Layer 3 of a small transformer language model trained on English Wikipedia (13 layers, counted from 0, width 128).
A neuron adds its activation times its output weights to the MLP's output. To switch it off is to set its activation to zero at one token and run the rest of the model.

Output weights of the MLP neurons that the questions are about. A number n stands for n times 0.0047.
n14: -6 16 -31 -16 -1 -1 16 29 3 1 33 3 21 31 -41 5 -4 -15 -12 8 43 -22 -27 21 41 -30 -27 -37 -4 0 -9 -33 1 3 33 -18 -10 5 -13 -36 -31 4 -24 15 -10 6 14 4 -6 -23 -9 24 -2 -13 -7 13 -10 -7 -24 32 -20 -40 10 -2 -19 -28 -35 -29 -26 -13 -29 7 -3 34 -3 -28 -12 -17 -20 -15 -5 -22 -47 4 11 -11 1 -28 -29 23 -1 23 11 28 -15 -19 23 -26 -14 43 28 -4 18 16 -5 -33 -32 -14 -7 8 -2 -4 31 5 -22 21 -5 31 -55 16 24 8 7 6 10 4 26 50
n36: -72 -9 -25 -7 -7 9 3 -8 -8 17 -9 12 -36 10 43 19 14 -3 -23 1 33 -13 -23 13 2 -14 -5 42 -17 28 -20 -13 13 -30 -57 -1 -15 -8 6 -36 19 18 1 14 -3 -13 -21 -9 24 -9 5 32 -40 -19 33 22 4 -37 22 -9 -54 4 43 17 24 -24 -69 -27 -17 8 -32 -34 -11 12 -10 -23 19 -4 -32 20 -15 -32 -26 6 -12 34 -1 -38 -4 3 -20 -43 5 46 -24 17 31 -6 28 6 -4 -7 4 13 -12 -9 -3 -26 -9 7 14 -8 -10 -46 -23 -6 9 -18 -5 -17 15 31 -4 -36 -25 38 -50 30
n58: 7 9 14 42 13 -1 1 15 -15 4 -5 9 -36 -18 43 15 4 -1 3 -11 -15 37 -14 -33 2 9 -16 -2 -62 24 10 -1 -24 -19 8 -25 -94 -10 17 -9 2 -4 3 -17 -10 -32 -7 26 -19 3 46 13 6 -40 -1 -20 -28 8 -13 -5 31 -17 -10 1 2 -20 -22 -3 -21 25 11 7 -5 -5 10 -4 -1 3 -31 -3 5 32 43 22 44 16 -6 11 12 2 -19 27 -2 -21 23 -18 25 32 26 17 -25 37 1 -18 -40 -27 -45 33 63 13 -9 4 2 -37 6 -37 -23 -16 -12 7 -8 -6 -6 27 18 43 3 -21
n126: -46 24 37 6 -26 1 -14 -14 -8 -14 53 -9 27 9 0 22 -51 30 20 -10 5 -12 24 37 45 4 -14 -8 -7 -18 -61 -7 23 20 29 12 -33 37 1 18 -8 -4 9 -3 14 14 22 -14 -34 -43 -20 4 14 34 -2 -6 56 -12 24 -19 -19 -13 31 1 18 -12 21 5 15 34 6 -6 -2 -25 -4 6 43 -2 -7 -22 -1 9 9 -12 -4 -20 39 27 -13 -17 -3 2 5 -5 1 4 15 25 -12 -13 26 6 -22 22 -28 -7 -5 -10 7 2 6 2 -12 -42 11 5 -55 33 -30 -11 7 31 1 -7 -13 2 -7 7
n128: 7 -14 -29 -4 -18 17 39 -50 -13 -6 -4 22 -43 -8 -27 -29 -13 -37 16 -41 -12 -17 28 45 26 -57 21 -32 -21 -7 36 -7 -28 27 36 16 6 61 -3 36 41 -4 -7 -15 2 -17 17 13 -46 -8 -38 39 -24 -29 31 7 -11 -6 14 38 -31 33 26 -16 39 -4 -1 -14 13 -41 4 -22 -2 -1 -3 -1 1 13 10 4 -34 -6 15 12 4 47 15 -16 34 17 -17 -10 -16 1 -4 -10 -35 -18 -26 -30 6 3 15 -3 -1 21 -9 15 27 -3 -11 -15 26 -46 12 19 16 2 -36 -7 14 -8 -15 -25 16 11 -17 -4
n148: 12 5 14 1 4 -11 -34 -10 -3 -27 0 37 10 14 -14 -17 41 12 -7 -6 -8 7 2 -37 16 19 24 14 0 21 -4 5 0 1 -16 41 21 -27 -33 -8 1 13 -25 35 -22 23 5 -16 17 -6 -3 -26 14 -5 -3 8 21 -56 -20 -1 -11 -21 46 -4 51 -6 2 -12 9 7 22 -1 -3 -10 16 -4 39 27 28 36 -49 13 -5 -12 1 -15 -4 -22 -10 -26 10 -17 21 -20 -41 -23 2 48 -4 -5 -33 25 -49 -16 -41 24 36 -5 6 -43 -1 2 15 17 25 -12 -21 7 -41 13 5 45 34 10 15 38 6 35
n170: 34 32 -11 15 -10 -25 -10 -27 14 -1 42 -3 -3 18 -10 8 -69 58 47 29 8 14 -17 -26 -52 -20 -8 -4 11 -7 33 20 16 17 33 -34 20 6 -10 -20 -6 13 -36 5 17 -4 6 -22 37 48 19 0 17 -10 -26 1 23 -25 1 20 -37 19 30 22 29 -3 30 -30 -10 -24 4 -25 22 8 -24 -34 8 38 -4 10 9 -16 -26 -10 -5 13 34 -10 -11 -70 0 19 -3 4 -2 7 -20 17 -7 -50 -66 3 -26 23 8 11 -20 -2 1 17 3 4 17 14 -4 -53 2 22 7 7 -26 24 -18 8 -1 31 26 -27
n175: -1 9 1 12 3 22 -1 -13 -19 -6 7 -18 -47 -10 -8 16 -8 14 3 1 -14 9 23 7 0 22 -26 -20 18 -33 4 -16 13 -10 -36 -11 -35 -18 37 -7 9 8 -11 -35 5 -3 -2 -2 -20 46 -58 21 7 1 -9 4 22 -31 36 12 12 -24 37 -11 24 10 24 25 29 -3 -47 -2 14 30 1 7 28 -46 7 -12 23 19 26 -1 16 24 -16 2 -35 -39 1 -37 -16 -3 14 -26 -4 23 -28 18 14 -10 11 -10 11 8 -12 26 26 31 26 6 13 17 49 7 -1 1 -28 32 -24 52 8 10 -14 35 20 -19
n187: 11 23 -6 16 -1 19 -12 -26 37 12 15 -13 1 -26 -27 10 -37 -3 26 9 37 -23 16 -15 25 31 -15 -25 -23 -19 23 -12 -15 21 -43 -3 32 -15 3 -16 13 38 19 -6 51 11 22 8 -17 -42 24 1 37 16 -21 -9 13 -54 -2 40 -48 2 -32 -30 21 -1 -5 14 -6 9 15 17 11 1 18 -32 -12 -24 24 -17 -13 20 38 -8 22 41 -29 13 50 -10 -12 -23 -13 -18 28 -15 22 1 -37 38 -4 -6 26 -13 -5 -12 21 -11 6 10 21 -29 -26 11 1 -7 -25 22 -23 -31 25 11 -12 -15 -17 -10 -27 -6
n209: -12 25 -25 21 0 -10 26 -53 11 -18 -19 18 -35 15 3 -24 15 31 -17 -1 28 -15 -7 -11 -5 20 6 -36 10 4 23 5 -11 16 0 -52 -20 13 7 10 -6 -11 3 -1 -3 28 24 -28 10 -4 -8 7 6 -59 28 36 12 -11 -4 14 -14 -22 -10 81 -6 -4 10 12 7 28 6 2 14 0 12 10 16 -3 26 1 17 20 -41 31 31 15 -10 41 -12 42 53 -14 29 38 28 9 9 -3 18 24 -34 -3 -5 40 -4 -11 19 21 -14 -20 -17 -31 -17 33 -30 -8 25 20 15 -21 -8 8 10 -14 3 18 16 -32
n221: -20 -13 -12 10 -39 30 27 27 -11 -9 11 34 -17 33 19 41 -9 21 40 1 -15 -16 -30 -1 -18 24 6 3 -1 -7 -29 10 3 21 9 12 -23 -21 3 7 3 10 3 -2 40 -35 -24 50 -24 -19 18 23 48 4 12 14 28 -9 21 2 -3 13 23 -49 -12 26 -18 37 -24 -13 13 -26 48 -19 -8 47 28 -5 5 -53 -1 -4 8 -15 -3 -11 -31 8 36 17 -18 -11 -15 -10 14 -18 -43 -3 -13 -4 -37 -14 -2 4 9 -21 -16 33 -7 -25 -26 -29 -31 -40 -17 14 -18 17 -10 11 6 -10 4 8 3 -11 -9 -5
n226: -2 -20 19 -14 -23 -3 -29 -24 1 1 -25 16 -5 15 -20 -7 -24 -14 -15 28 -19 -23 20 2 19 27 -19 -9 9 24 13 13 -8 -38 22 7 11 29 43 23 -5 6 14 -63 -15 -28 -14 -32 -1 7 -19 21 43 43 -3 28 26 -27 22 -1 1 43 -15 36 -19 29 -31 -22 -20 29 -9 33 20 -39 1 19 -14 -8 -32 3 0 -21 8 -2 -5 -11 -29 10 -12 -30 -35 30 -25 11 -7 -6 5 26 -16 -8 -13 -15 6 28 -31 7 30 -21 13 8 -12 -39 33 -22 -58 -6 -28 -7 -12 -3 -16 14 -18 -31 -5 -38 -28 -1
n241: 18 -3 -12 -8 -33 19 16 -9 -5 -1 5 23 -47 -3 17 -22 46 65 23 -43 -4 -18 -14 -7 -27 -22 18 -30 9 -41 -19 19 -1 -30 28 -50 -6 -22 10 25 16 -12 -7 35 4 -21 -8 4 -18 22 -14 15 4 26 10 2 6 1 -11 -15 -25 55 21 -15 0 -50 -28 -18 -28 34 -25 11 7 -9 9 4 -55 -13 -28 29 24 11 13 -15 -3 1 -17 1 26 -14 32 17 0 -30 -17 -9 1 3 -27 -13 -29 7 13 -25 3 12 -6 -28 -19 9 -27 5 -47 3 -19 -37 14 -42 -32 -26 -34 20 -19 -21 2 -12 17 -14
n263: -17 -49 30 -23 42 32 -21 -17 -23 -46 47 -6 4 18 15 6 7 -6 -34 18 33 0 -6 11 -32 -13 25 -5 42 -47 -30 -4 -37 5 -14 -10 18 46 15 24 11 4 -28 31 8 6 -15 10 8 -4 15 -25 14 0 -1 -2 -13 -6 -21 -73 18 -16 -2 0 10 13 27 34 -16 9 6 -16 32 13 -16 18 18 39 17 5 17 32 -18 -25 13 -1 5 -22 -3 26 1 -18 -18 24 -2 38 -2 -22 25 3 36 4 6 -31 -8 28 -28 16 20 4 -1 -20 32 -8 92 -46 -1 9 -6 -23 6 48 -6 -1 -9 19 -19 -29
n300: -15 -26 5 -17 -9 -7 36 -12 -18 19 30 -7 40 23 17 11 5 12 -11 -27 15 -34 6 -23 24 -4 25 10 15 17 26 -23 12 -32 -15 -9 19 5 -18 32 2 16 -19 -20 28 5 38 1 14 10 -16 -20 -17 33 -4 5 2 12 -17 -13 -10 23 -17 -36 63 -28 3 28 4 -18 27 -53 0 30 12 25 36 11 -8 35 15 3 -19 63 -5 31 5 10 -2 1 32 16 27 -2 -2 -12 15 25 7 0 24 -11 -23 -22 -22 -53 -31 3 14 8 41 26 11 -21 -21 -10 8 -36 1 21 -21 4 16 -12 -10 23 -14 -51
n314: -42 -33 -7 -9 15 -22 -16 -35 1 20 18 14 58 7 -12 -13 0 -14 -18 -32 7 24 11 5 -31 7 16 15 19 -6 13 40 14 -3 -26 9 60 1 10 -4 5 -16 -32 -22 -5 -29 9 -12 -18 -14 18 -20 -6 16 -22 9 -21 -1 27 -33 11 -6 7 -11 -6 9 -13 16 -3 -40 -2 41 -39 -7 -20 1 -14 -39 -28 10 24 -7 8 7 -2 0 -17 9 20 -2 -27 -23 46 -1 11 -13 18 33 50 5 33 39 24 -30 10 35 6 -11 -7 55 2 37 19 17 -44 -49 25 17 23 -7 1 -18 0 -26 0 42 -10 -20

Each question names a token from some text and the token that comes next. It shows the activations a of the neurons there, in the order above. A number n stands for n times 0.043.

Then comes g, the gradient of the next token's log-probability with respect to the MLP's output, scaled to length 1. A neuron's effect is roughly proportional to its activation times (output weights . g). A number n stands for n times 0.0043.

"-", then "c"
a: 0 2 6 -2 12 -5 -2 -6 -4 5 6 11 -2 -57 5 1
g: -29 -1 8 -4 -46 5 -16 19 -16 4 34 -7 9 5 42 -17 8 -61 5 -13 18 10 13 -15 -20 15 50 9 -7 -20 -2 -18 -7 5 19 14 11 -16 -10 4 44 32 -6 4 -36 -3 -18 9 -4 -20 -17 17 17 -15 1 -9 19 -20 -11 -6 4 -2 -6 5 -3 -17 0 34 -28 8 1 -17 -7 22 32 -21 26 -28 16 -37 -8 26 8 27 5 7 -10 2 -2 -24 19 -10 39 -17 -25 4 -11 -37 21 28 15 14 -22 -6 6 -24 28 45 4 54 -12 -12 -1 15 19 9 35 -9 20 3 42 -23 15 9 -5 -31 -10 18
Which neuron, switched off, raises the next token's probability most? n263

" th", then "ick"
a: -2 -2 0 0 -1 -4 31 2 2 0 -15 5 60 -2 -2 1
g: 20 62 -3 24 -8 -8 -19 -31 -2 18 41 -25 -40 9 12 -8 -12 6 -10 9 19 29 -40 -12 31 1 3 9 15 2 32 -8 17 25 -23 -33 -1 -19 6 10 -15 31 17 -7 -4 13 -2 -12 -24 6 -23 39 20 17 -3 -4 -16 -26 -16 40 -1 -19 3 -9 4 -21 24 -12 -10 -19 -12 -4 28 -5 55 -40 7 15 -20 21 11 23 20 -19 -8 -18 6 37 -28 -21 19 -10 -18 -13 14 0 21 -8 15 -5 10 -35 -4 32 3 13 -19 -44 5 2 1 4 -3 -12 -2 20 14 12 17 10 -23 14 8 40 13 43 30 10
Which two neurons, each switched off alone, lower its probability most, in order? n170, n221

"ore", then "i"
a: -2 0 18 -3 -2 -2 0 -1 0 4 1 0 4 -3 -3 0
g: -12 -18 -18 18 0 -3 9 -20 -30 -8 -43 -8 -28 6 -10 -1 -12 10 18 22 0 0 22 15 -30 -15 19 26 -5 18 9 36 33 16 -8 -22 14 7 18 -18 -3 23 -28 -2 29 -8 20 -33 -2 -18 -17 -2 -14 22 5 13 -8 10 25 -12 -3 -8 -12 -14 37 -36 8 34 26 1 37 11 -29 -3 32 -18 -13 -17 26 -11 44 26 -3 -4 -22 -20 43 -22 19 23 -16 15 22 -8 -3 -7 12 19 22 9 54 -30 35 17 51 -22 -15 -1 -5 2 -9 5 -10 29 -2 -17 -23 -8 17 -1 28 -29 13 -30 -13 30 27 2
Which neuron, switched off, raises the next token's probability most? n58

" The", then " most"
a: 0 -5 0 -1 7 -1 2 -1 -4 -2 -3 16 -7 -3 6 -3
g: 5 -37 -2 -20 -28 6 -19 7 26 9 10 -24 -11 -20 -4 24 21 3 -10 -14 9 -26 28 -39 44 22 -20 -17 10 7 -30 29 28 34 40 3 -17 21 27 7 -16 42 -14 -22 5 -17 -31 -22 -3 -15 1 -21 5 11 -9 -7 14 -23 -18 -38 -23 5 14 5 28 -13 -25 -17 -4 -1 -8 -2 -8 39 21 3 -7 -42 20 2 27 44 -4 13 6 4 2 1 10 -8 17 11 -11 -1 -13 -30 -36 -14 20 -23 28 -15 17 26 -21 -3 8 -19 23 -3 -29 -14 0 -35 17 7 12 37 21 -30 32 18 -8 7 -31 -22 9 -26
Switching off which neuron hurts the next token most? n226

"as", then "p"
a: 3 12 -1 -2 -20 -3 -2 0 -17 -4 -1 2 9 -6 -16 9
g: -20 -17 -2 1 14 -5 17 39 36 -36 -5 -29 0 -8 -14 -17 2 7 21 -18 -15 25 18 -8 -10 -30 0 -2 11 -34 -14 -8 -6 -23 61 -17 -10 16 8 -28 19 34 22 19 -2 6 -21 8 -15 15 8 56 -1 21 -24 25 -3 -8 -26 21 10 -46 -25 28 11 -31 20 -28 -16 6 8 20 -16 -10 6 20 -15 -16 28 18 -6 3 41 -14 -7 -8 4 -2 0 2 -20 -8 -24 2 18 24 -11 -12 23 -6 21 29 -6 20 4 -5 -37 19 -23 -11 -28 -31 55 -8 -5 -4 41 15 -7 -12 -31 1 8 5 -1 -33 13 13
Which two neurons, each switched off alone, lower its probability most, in order? n300, n187

"on", then "ian"
a: -1 17 2 -5 -6 -3 0 28 -2 -6 -1 3 -5 -33 -2 0
g: 19 21 -16 43 55 6 -24 0 -7 -3 -2 15 2 45 -12 6 0 -5 3 35 -23 6 24 -9 0 -4 3 -11 -18 -3 -19 16 26 -37 -10 -13 2 17 -15 2 2 7 -27 13 -4 -23 18 -16 0 -29 4 19 5 44 -16 30 -30 -42 -21 19 3 35 37 -2 -42 1 -5 -1 8 32 2 -11 -10 -13 20 43 16 -32 -26 12 8 15 21 -19 -20 -10 -31 -23 -13 -14 -8 -19 19 -32 2 1 0 -40 -23 -28 18 4 -2 14 -6 -13 -22 -12 -10 -1 -2 4 -10 30 -8 2 18 -16 14 30 -27 21 26 -17 -5 9 30 -55
Which two neurons, each switched off alone, lower its probability most, in order? n175, n263

"ler", then "ating"
a: -1 -33 -12 -1 -2 -3 -6 4 2 -16 2 14 7 3 5 19
g: 15 6 18 22 -5 -1 -1 11 4 -4 14 0 2 21 8 -6 -31 -19 10 -25 -22 -17 7 15 -18 -1 10 7 8 16 -40 31 43 39 13 -11 -9 -4 1 7 -27 31 -10 -13 7 17 -7 -9 8 -1 -15 3 -26 -7 -9 5 0 -24 -17 -5 -16 -10 42 20 -8 -22 22 -21 38 1 16 23 -34 -30 -4 22 3 -44 20 -35 -46 31 -34 1 32 5 0 -18 12 17 22 12 2 -14 16 18 -16 20 23 2 2 -33 -18 35 28 9 -25 50 0 31 -20 29 18 3 1 -30 -33 4 -23 -10 18 -29 39 5 -28 4 17 29
Switching off which neuron hurts the next token most? n36

"ae", then "ag"
a: 3 -2 -7 1 0 1 1 -13 23 0 0 17 5 -6 -7 -17
g: 38 11 4 -26 2 -16 14 2 2 -18 20 8 9 -6 -25 -9 -2 -24 15 -41 10 7 3 -4 12 16 0 -43 30 -28 7 -21 23 -7 10 9 11 4 9 -34 -2 35 12 -21 -1 -24 -10 8 -36 11 -24 -22 15 3 21 -19 -17 21 -3 -4 -4 -39 -16 -19 3 37 -14 -22 23 15 -28 -17 -11 28 -4 27 53 2 8 44 28 8 16 28 30 32 16 11 -16 8 -15 1 32 -20 16 -18 -4 12 -8 -14 -20 -14 -35 -38 24 -7 20 -2 0 -37 7 -4 12 -1 -18 -6 32 -2 -26 -5 -25 -13 0 21 4 17 -63 27
Which neuron, switched off, raises the next token's probability most? n175

"\\", then "m"
a: 2 3 -7 15 1 -3 -3 0 -4 -55 8 21 -19 0 -1 5
g: 12 -15 43 -19 7 6 -16 9 -17 24 5 7 43 -11 -21 0 -42 -21 0 -29 -7 16 23 -28 11 -8 -2 19 2 45 -3 12 -40 6 32 2 11 6 -16 8 -16 -19 40 28 16 17 -31 -31 -2 2 -15 5 -26 2 -24 -12 23 -4 -20 0 -6 -28 -19 13 32 -17 -23 22 11 -2 -12 -1 -6 -13 -4 11 63 -16 -8 1 -17 -1 0 -28 -9 -28 -3 -43 -28 -10 19 -11 -2 0 -7 -1 -18 -16 -39 11 -32 -2 -21 -3 23 35 -31 15 33 36 31 16 15 22 31 -30 18 -9 7 0 16 29 -2 -27 10 3 -6 -11
Which two neurons, each switched off alone, lower its probability most, in order? n209, n241

"a", then "a"
a: 6 1 1 -4 -6 -3 2 -1 -37 -3 2 6 3 0 -6 -11
g: -10 19 -3 -5 27 -33 -20 35 17 42 11 1 -3 -5 2 26 10 -6 27 13 -5 9 -12 -18 -8 -7 35 -24 -57 3 -7 9 22 -33 -25 2 6 26 13 8 -9 -3 -12 -18 10 -7 28 -10 20 -8 -20 4 10 52 3 0 -12 31 13 -59 20 36 3 -22 -10 -43 -18 8 -16 8 -24 18 -10 13 23 4 -8 13 10 24 -10 -16 -5 -6 -30 20 42 5 14 -38 -9 -12 -30 2 -17 30 -22 -18 -33 6 10 19 7 9 6 -15 -15 -25 12 -22 6 5 -10 32 9 -4 16 8 -20 30 5 2 46 -26 -16 15 35 -17
Switching off which neuron hurts the next token most? n187

"i", then "."
a: 4 2 -2 -2 -8 -9 2 28 0 -4 -7 2 4 5 -1 1
g: -17 -4 19 -15 -28 -2 -28 5 -23 21 13 32 -16 -31 20 10 16 -29 -23 -25 24 22 11 3 25 -12 1 0 32 15 7 28 12 11 15 10 -15 -15 3 55 -16 14 3 -23 13 18 19 -13 -3 24 2 18 -8 -24 -58 -7 10 0 -21 13 13 4 11 3 -17 -4 32 15 32 -3 10 -12 -17 0 -13 14 42 -34 -9 0 -13 8 -31 45 59 4 -6 -2 -31 -11 -17 36 -5 19 21 -31 4 -18 21 25 -29 22 21 17 -14 22 -16 4 -16 -18 -10 -38 23 5 16 21 -2 -30 2 -13 -7 -27 -30 -18 7 -15 10 19
Switching off which neuron hurts the next token most? n175

" ext", then "ant"
a: -3 0 0 -2 -11 1 1 1 0 -18 -1 2 1 3 7 2
g: 24 -7 -11 -12 4 -17 -25 3 -19 26 26 -22 14 22 -26 -17 -4 -2 3 11 4 30 17 4 7 14 -4 21 7 -14 -25 41 12 30 -27 -15 -7 -41 -17 0 -26 -32 -4 -9 21 -14 -14 34 3 18 4 41 44 33 16 -18 23 -21 10 -3 1 -20 -12 -10 -15 7 2 1 28 42 -32 26 12 -17 -9 5 -16 2 -16 43 -31 -38 15 3 50 8 48 -8 -14 14 -8 -33 -17 13 2 17 -3 13 -8 17 8 -20 31 34 5 -11 -1 37 24 -15 10 16 -1 -10 -4 17 -22 12 3 -12 5 9 4 -25 15 12 49 -33
Switching off which neuron hurts the next token most? n128

"sc", then "uch"
a: -2 9 -3 5 -12 -15 2 -2 1 1 13 0 -18 0 10 0
g: 23 -27 -1 -29 28 -1 13 43 7 -10 -16 2 -7 -22 -33 30 -6 -11 1 1 -17 9 21 26 -7 12 -26 51 -14 7 -5 -22 7 -58 3 0 11 56 -15 -2 -9 7 -11 -15 25 3 18 4 -24 11 -11 38 21 -13 -17 34 -19 10 46 9 9 -1 7 -29 24 -1 0 -11 10 44 -8 -44 27 -29 0 7 14 -9 -34 -7 5 -32 -3 9 -48 -15 8 -4 8 26 -11 -6 -8 3 -5 -12 -5 24 16 -12 19 -23 13 40 -11 3 -21 29 -3 -4 4 3 -24 -9 24 0 -3 7 -22 -7 47 1 -27 -22 30 15 -3 -10
Switching off which neuron hurts the next token most? n241

" of", then " ed"
a: 9 8 5 -2 -2 6 0 0 5 -6 0 16 -3 8 -2 -6
g: 6 26 -2 0 -10 12 -22 -45 -11 1 -42 -20 33 -8 9 -5 2 26 8 -30 -21 -3 -34 11 -43 3 -6 12 33 -30 -15 14 3 -19 21 -8 8 -1 30 -31 -13 -4 -9 -40 17 -12 -12 19 -38 6 10 55 7 16 -2 -1 -1 9 -40 28 5 -37 -22 13 0 -2 -8 -19 7 -9 -23 -20 -21 22 26 12 -11 -21 29 -7 -38 22 8 2 26 -10 10 14 -38 4 25 9 3 7 -8 -39 -17 -8 3 1 3 28 -15 -1 -9 26 -9 19 -43 0 -14 3 -11 -29 -30 23 20 17 -1 9 14 -6 -28 -9 56 -18 17 -9
Which neuron, switched off, raises the next token's probability most? n263

"al", then "ion"
a: 7 -17 7 -8 0 4 -7 -2 -3 0 0 -7 -2 4 -8 -2
g: 21 5 -1 5 26 1 10 32 1 -14 -1 -3 -19 -36 -19 3 28 14 2 -4 14 26 -4 17 10 -30 -36 -33 29 -9 -10 -31 11 42 34 5 11 -11 11 -9 -37 6 -23 24 25 10 5 5 13 5 0 -23 16 -54 -31 12 3 -4 6 -18 -5 7 -1 -25 -12 -17 -27 20 -45 -7 23 -40 -32 -63 0 -9 -3 8 -1 -24 -2 -2 -15 25 7 -5 21 -17 -1 3 1 -48 -41 8 19 36 -24 -26 7 -34 3 -14 6 7 0 20 -2 27 23 -44 -12 0 0 21 -9 -21 -27 -12 8 8 20 -18 21 -13 -8 -7 11 -9
Switching off which neuron hurts the next token most? n36

" to", then " that"
a: 0 0 -2 1 1 -1 0 -17 -1 -1 0 1 -1 -4 2 0
g: -19 35 9 -28 -16 -12 26 8 -41 -12 -28 33 -35 -4 14 -13 2 -13 23 23 32 23 -35 -21 1 -10 0 -21 6 14 -31 12 19 35 5 -17 12 12 24 2 -19 5 -26 -30 36 -47 32 -25 26 -38 -3 38 11 41 20 -25 18 24 -14 -20 26 1 -15 16 14 -21 -15 -26 1 -30 33 7 -1 -26 6 12 -5 3 23 -7 -31 -4 -11 10 -18 21 8 37 -9 17 5 10 -22 8 5 7 24 49 27 5 16 -17 8 -6 20 5 -1 -8 -1 -8 -1 17 9 21 -7 22 -18 -38 21 -21 0 6 -5 -19 -1 1 -32 -3
Switching off which neuron hurts the next token most? n175

" \"", then "her"
a: 0 -6 -1 2 -4 -5 -10 -1 2 -8 -2 17 -5 -58 1 -6
g: 42 0 14 19 -4 6 -23 10 -10 8 -22 -7 9 -4 16 28 -8 35 8 -1 -2 -1 30 -43 -23 25 7 15 48 18 -3 20 12 10 -59 1 20 -9 -34 10 7 21 18 -19 22 -21 11 5 9 7 16 -14 -31 38 -23 14 44 -3 7 -25 -3 30 -20 15 4 -52 13 26 31 -19 -33 -21 -37 25 -1 -5 2 34 25 16 -5 -7 -28 7 -1 -4 -17 10 6 -23 3 20 16 -19 25 28 -11 8 -16 6 -41 31 -17 -21 11 -40 -22 -1 1 13 6 37 6 -1 -7 -12 -28 -1 3 -12 5 -14 23 13 12 -14 -13 -16
Switching off which neuron hurts the next token most? n263

"ory", then "==="
a: -1 3 -4 -26 2 1 3 -1 -3 -11 2 0 5 0 -11 -8
g: -4 16 12 7 13 56 20 -4 21 35 15 26 -16 -17 -31 0 16 -29 -3 -9 -13 -23 -39 -8 -1 3 2 -45 20 -25 -1 18 -36 -13 0 -3 -2 8 8 -19 0 22 -23 8 5 11 -37 -5 0 25 2 -38 -22 24 4 13 -20 7 11 69 -18 -5 14 2 -19 -15 -18 9 -9 22 10 -17 -18 6 -22 -11 -22 12 -16 -31 6 16 -7 -41 36 -20 -7 -24 5 16 41 2 44 -14 41 -21 23 7 43 3 -18 -20 31 -14 -10 18 27 12 -22 5 13 29 -13 -18 20 17 -15 -13 6 15 1 3 1 -24 -13 0 9 10
Switching off which neuron hurts the next token most? n126

" Pol", then " "
a: 3 0 -2 -52 1 -9 4 -25 10 6 6 -2 2 -1 4 0
g: 34 13 -8 3 -9 -2 -24 -30 -4 17 -20 16 27 30 13 -4 35 15 -20 49 -24 29 25 -20 6 29 -10 -2 -10 29 -3 -30 -21 47 -23 -9 28 -13 -9 6 -10 8 5 -36 0 -4 -1 13 22 24 40 1 -21 5 18 11 -7 15 -14 9 -18 -18 -18 8 -6 1 -13 -7 17 -23 1 -20 7 14 34 -20 7 -21 -8 2 -12 -10 -26 1 15 44 -29 -9 14 -19 10 -3 -12 40 -25 30 -7 -1 -22 5 1 20 -7 4 -5 15 12 -48 -29 -14 76 -33 -27 1 -10 16 -8 10 13 11 6 6 -4 15 -17 8 44 6
Switching off which neuron hurts the next token most? n126

" Val", then "id"
a: 49 -9 -6 0 6 9 5 1 1 4 0 3 -3 -2 0 -1
g: -14 1 -48 -16 -1 38 24 -3 25 21 -13 -39 18 -12 -32 25 -26 -13 -7 18 -28 -18 -16 -9 -18 33 23 -11 -3 33 -7 -24 22 28 -28 -36 -9 26 12 -10 -11 9 31 -1 -11 22 14 0 18 -31 27 -4 -17 9 11 -22 -7 -1 6 27 25 -6 23 4 -8 -9 -20 35 12 4 -52 -12 3 25 15 -8 -44 -38 -15 9 11 -25 8 -6 -20 21 18 -13 18 -18 5 -15 30 12 3 -6 18 -11 10 15 12 -6 32 -4 9 10 -18 -3 7 10 8 31 33 -24 -22 -34 30 8 21 11 -4 -53 1 15 -3 36 8 -17
Switching off which neuron hurts the next token most? n14

" A", then " ph"
a: 14 0 -89 -1 7 0 0 0 -4 0 -2 -1 -3 -2 0 -1
g: 16 -1 -2 -6 -40 -10 20 -42 16 -21 -43 -21 23 16 -21 -37 27 2 -31 11 -10 -1 -3 -39 -32 16 15 49 2 -6 -18 -21 -14 5 5 13 21 29 4 -41 10 11 -1 7 8 16 3 -10 13 -11 43 14 24 -34 25 -19 -8 -12 -35 3 4 -26 -12 19 1 -4 22 22 43 -21 -38 -6 11 9 35 -16 2 24 40 17 -19 -8 -6 0 -10 9 9 19 -36 -17 6 8 -29 30 1 -26 -23 6 13 0 -16 23 -31 -13 20 23 -3 51 16 3 24 -18 -8 -15 -5 -14 -27 -25 -2 19 -9 -8 -1 12 1 -7 16 -8
Switching off which neuron hurts the next token most? n58

"ual", then " and"
a: 10 18 1 -4 -6 0 -4 1 -14 4 -4 -4 -1 0 3 -14
g: -13 28 -14 3 -13 31 17 -48 -28 28 31 6 -10 13 -29 19 19 1 13 0 25 -37 23 -23 -10 31 52 0 16 -6 21 5 7 7 -17 -7 3 24 47 26 20 17 -28 -29 25 -16 -28 -27 -28 -22 1 -4 -16 -1 -19 -4 -21 12 -11 0 -7 14 -29 11 4 -57 -5 -12 -3 -10 -17 -22 -38 45 -32 -3 2 34 -22 8 -38 -12 26 -3 13 19 6 -1 7 10 11 4 -26 0 -10 -14 -14 2 4 -23 -29 -7 -14 -11 -13 6 9 24 -14 -4 -10 10 3 -36 39 -13 -25 -17 -14 5 -23 -14 5 5 -23 -18 32 2
Which neuron, switched off, raises the next token's probability most? n128

"et", then " sp"
a: 8 -17 0 0 -5 -1 -26 2 -33 0 0 0 2 -9 11 -1
g: -6 22 -29 -40 -5 -7 6 -34 35 -3 41 -5 -3 19 -3 -40 -23 -11 11 -11 21 22 -12 -49 -16 15 -14 14 -3 -8 -8 32 -14 12 -9 9 -4 8 -9 28 -30 -17 -2 5 -25 34 -9 2 41 19 19 -40 -16 6 1 8 12 12 -15 0 36 14 0 20 -9 22 -41 -1 10 9 0 25 3 29 40 -11 -9 -18 8 26 2 20 16 -33 10 -14 -7 14 -24 37 0 -1 1 -12 -2 10 3 34 -1 61 -28 -28 -24 43 -3 19 -10 -15 16 7 21 -38 -5 -1 -11 -8 -7 -18 9 -13 -36 11 10 -5 39 2 4 -12
Which neuron, switched off, raises the next token's probability most? n170

" sh", then "r"
a: 0 1 0 0 2 1 25 1 1 -10 0 11 14 -3 2 0
g: -20 -29 0 -30 38 -29 17 11 22 -12 -1 -12 29 -1 10 1 -20 25 41 33 5 12 15 24 -16 -7 26 1 25 -14 -8 38 0 22 -26 6 -3 3 14 5 -15 22 37 1 10 -7 14 2 -16 26 -23 -25 -28 12 26 33 5 -18 15 6 34 -23 -7 9 13 -2 -21 23 0 -1 37 2 12 20 34 6 37 16 31 36 -6 25 -29 8 12 13 -18 -17 17 -22 -12 -4 6 -6 -3 -5 -10 -2 16 -21 6 -20 17 27 11 -4 8 8 -16 43 -11 33 -22 27 5 26 8 14 -21 28 33 -64 -20 3 18 -4 36 -19
Which neuron, switched off, raises the next token's probability most? n241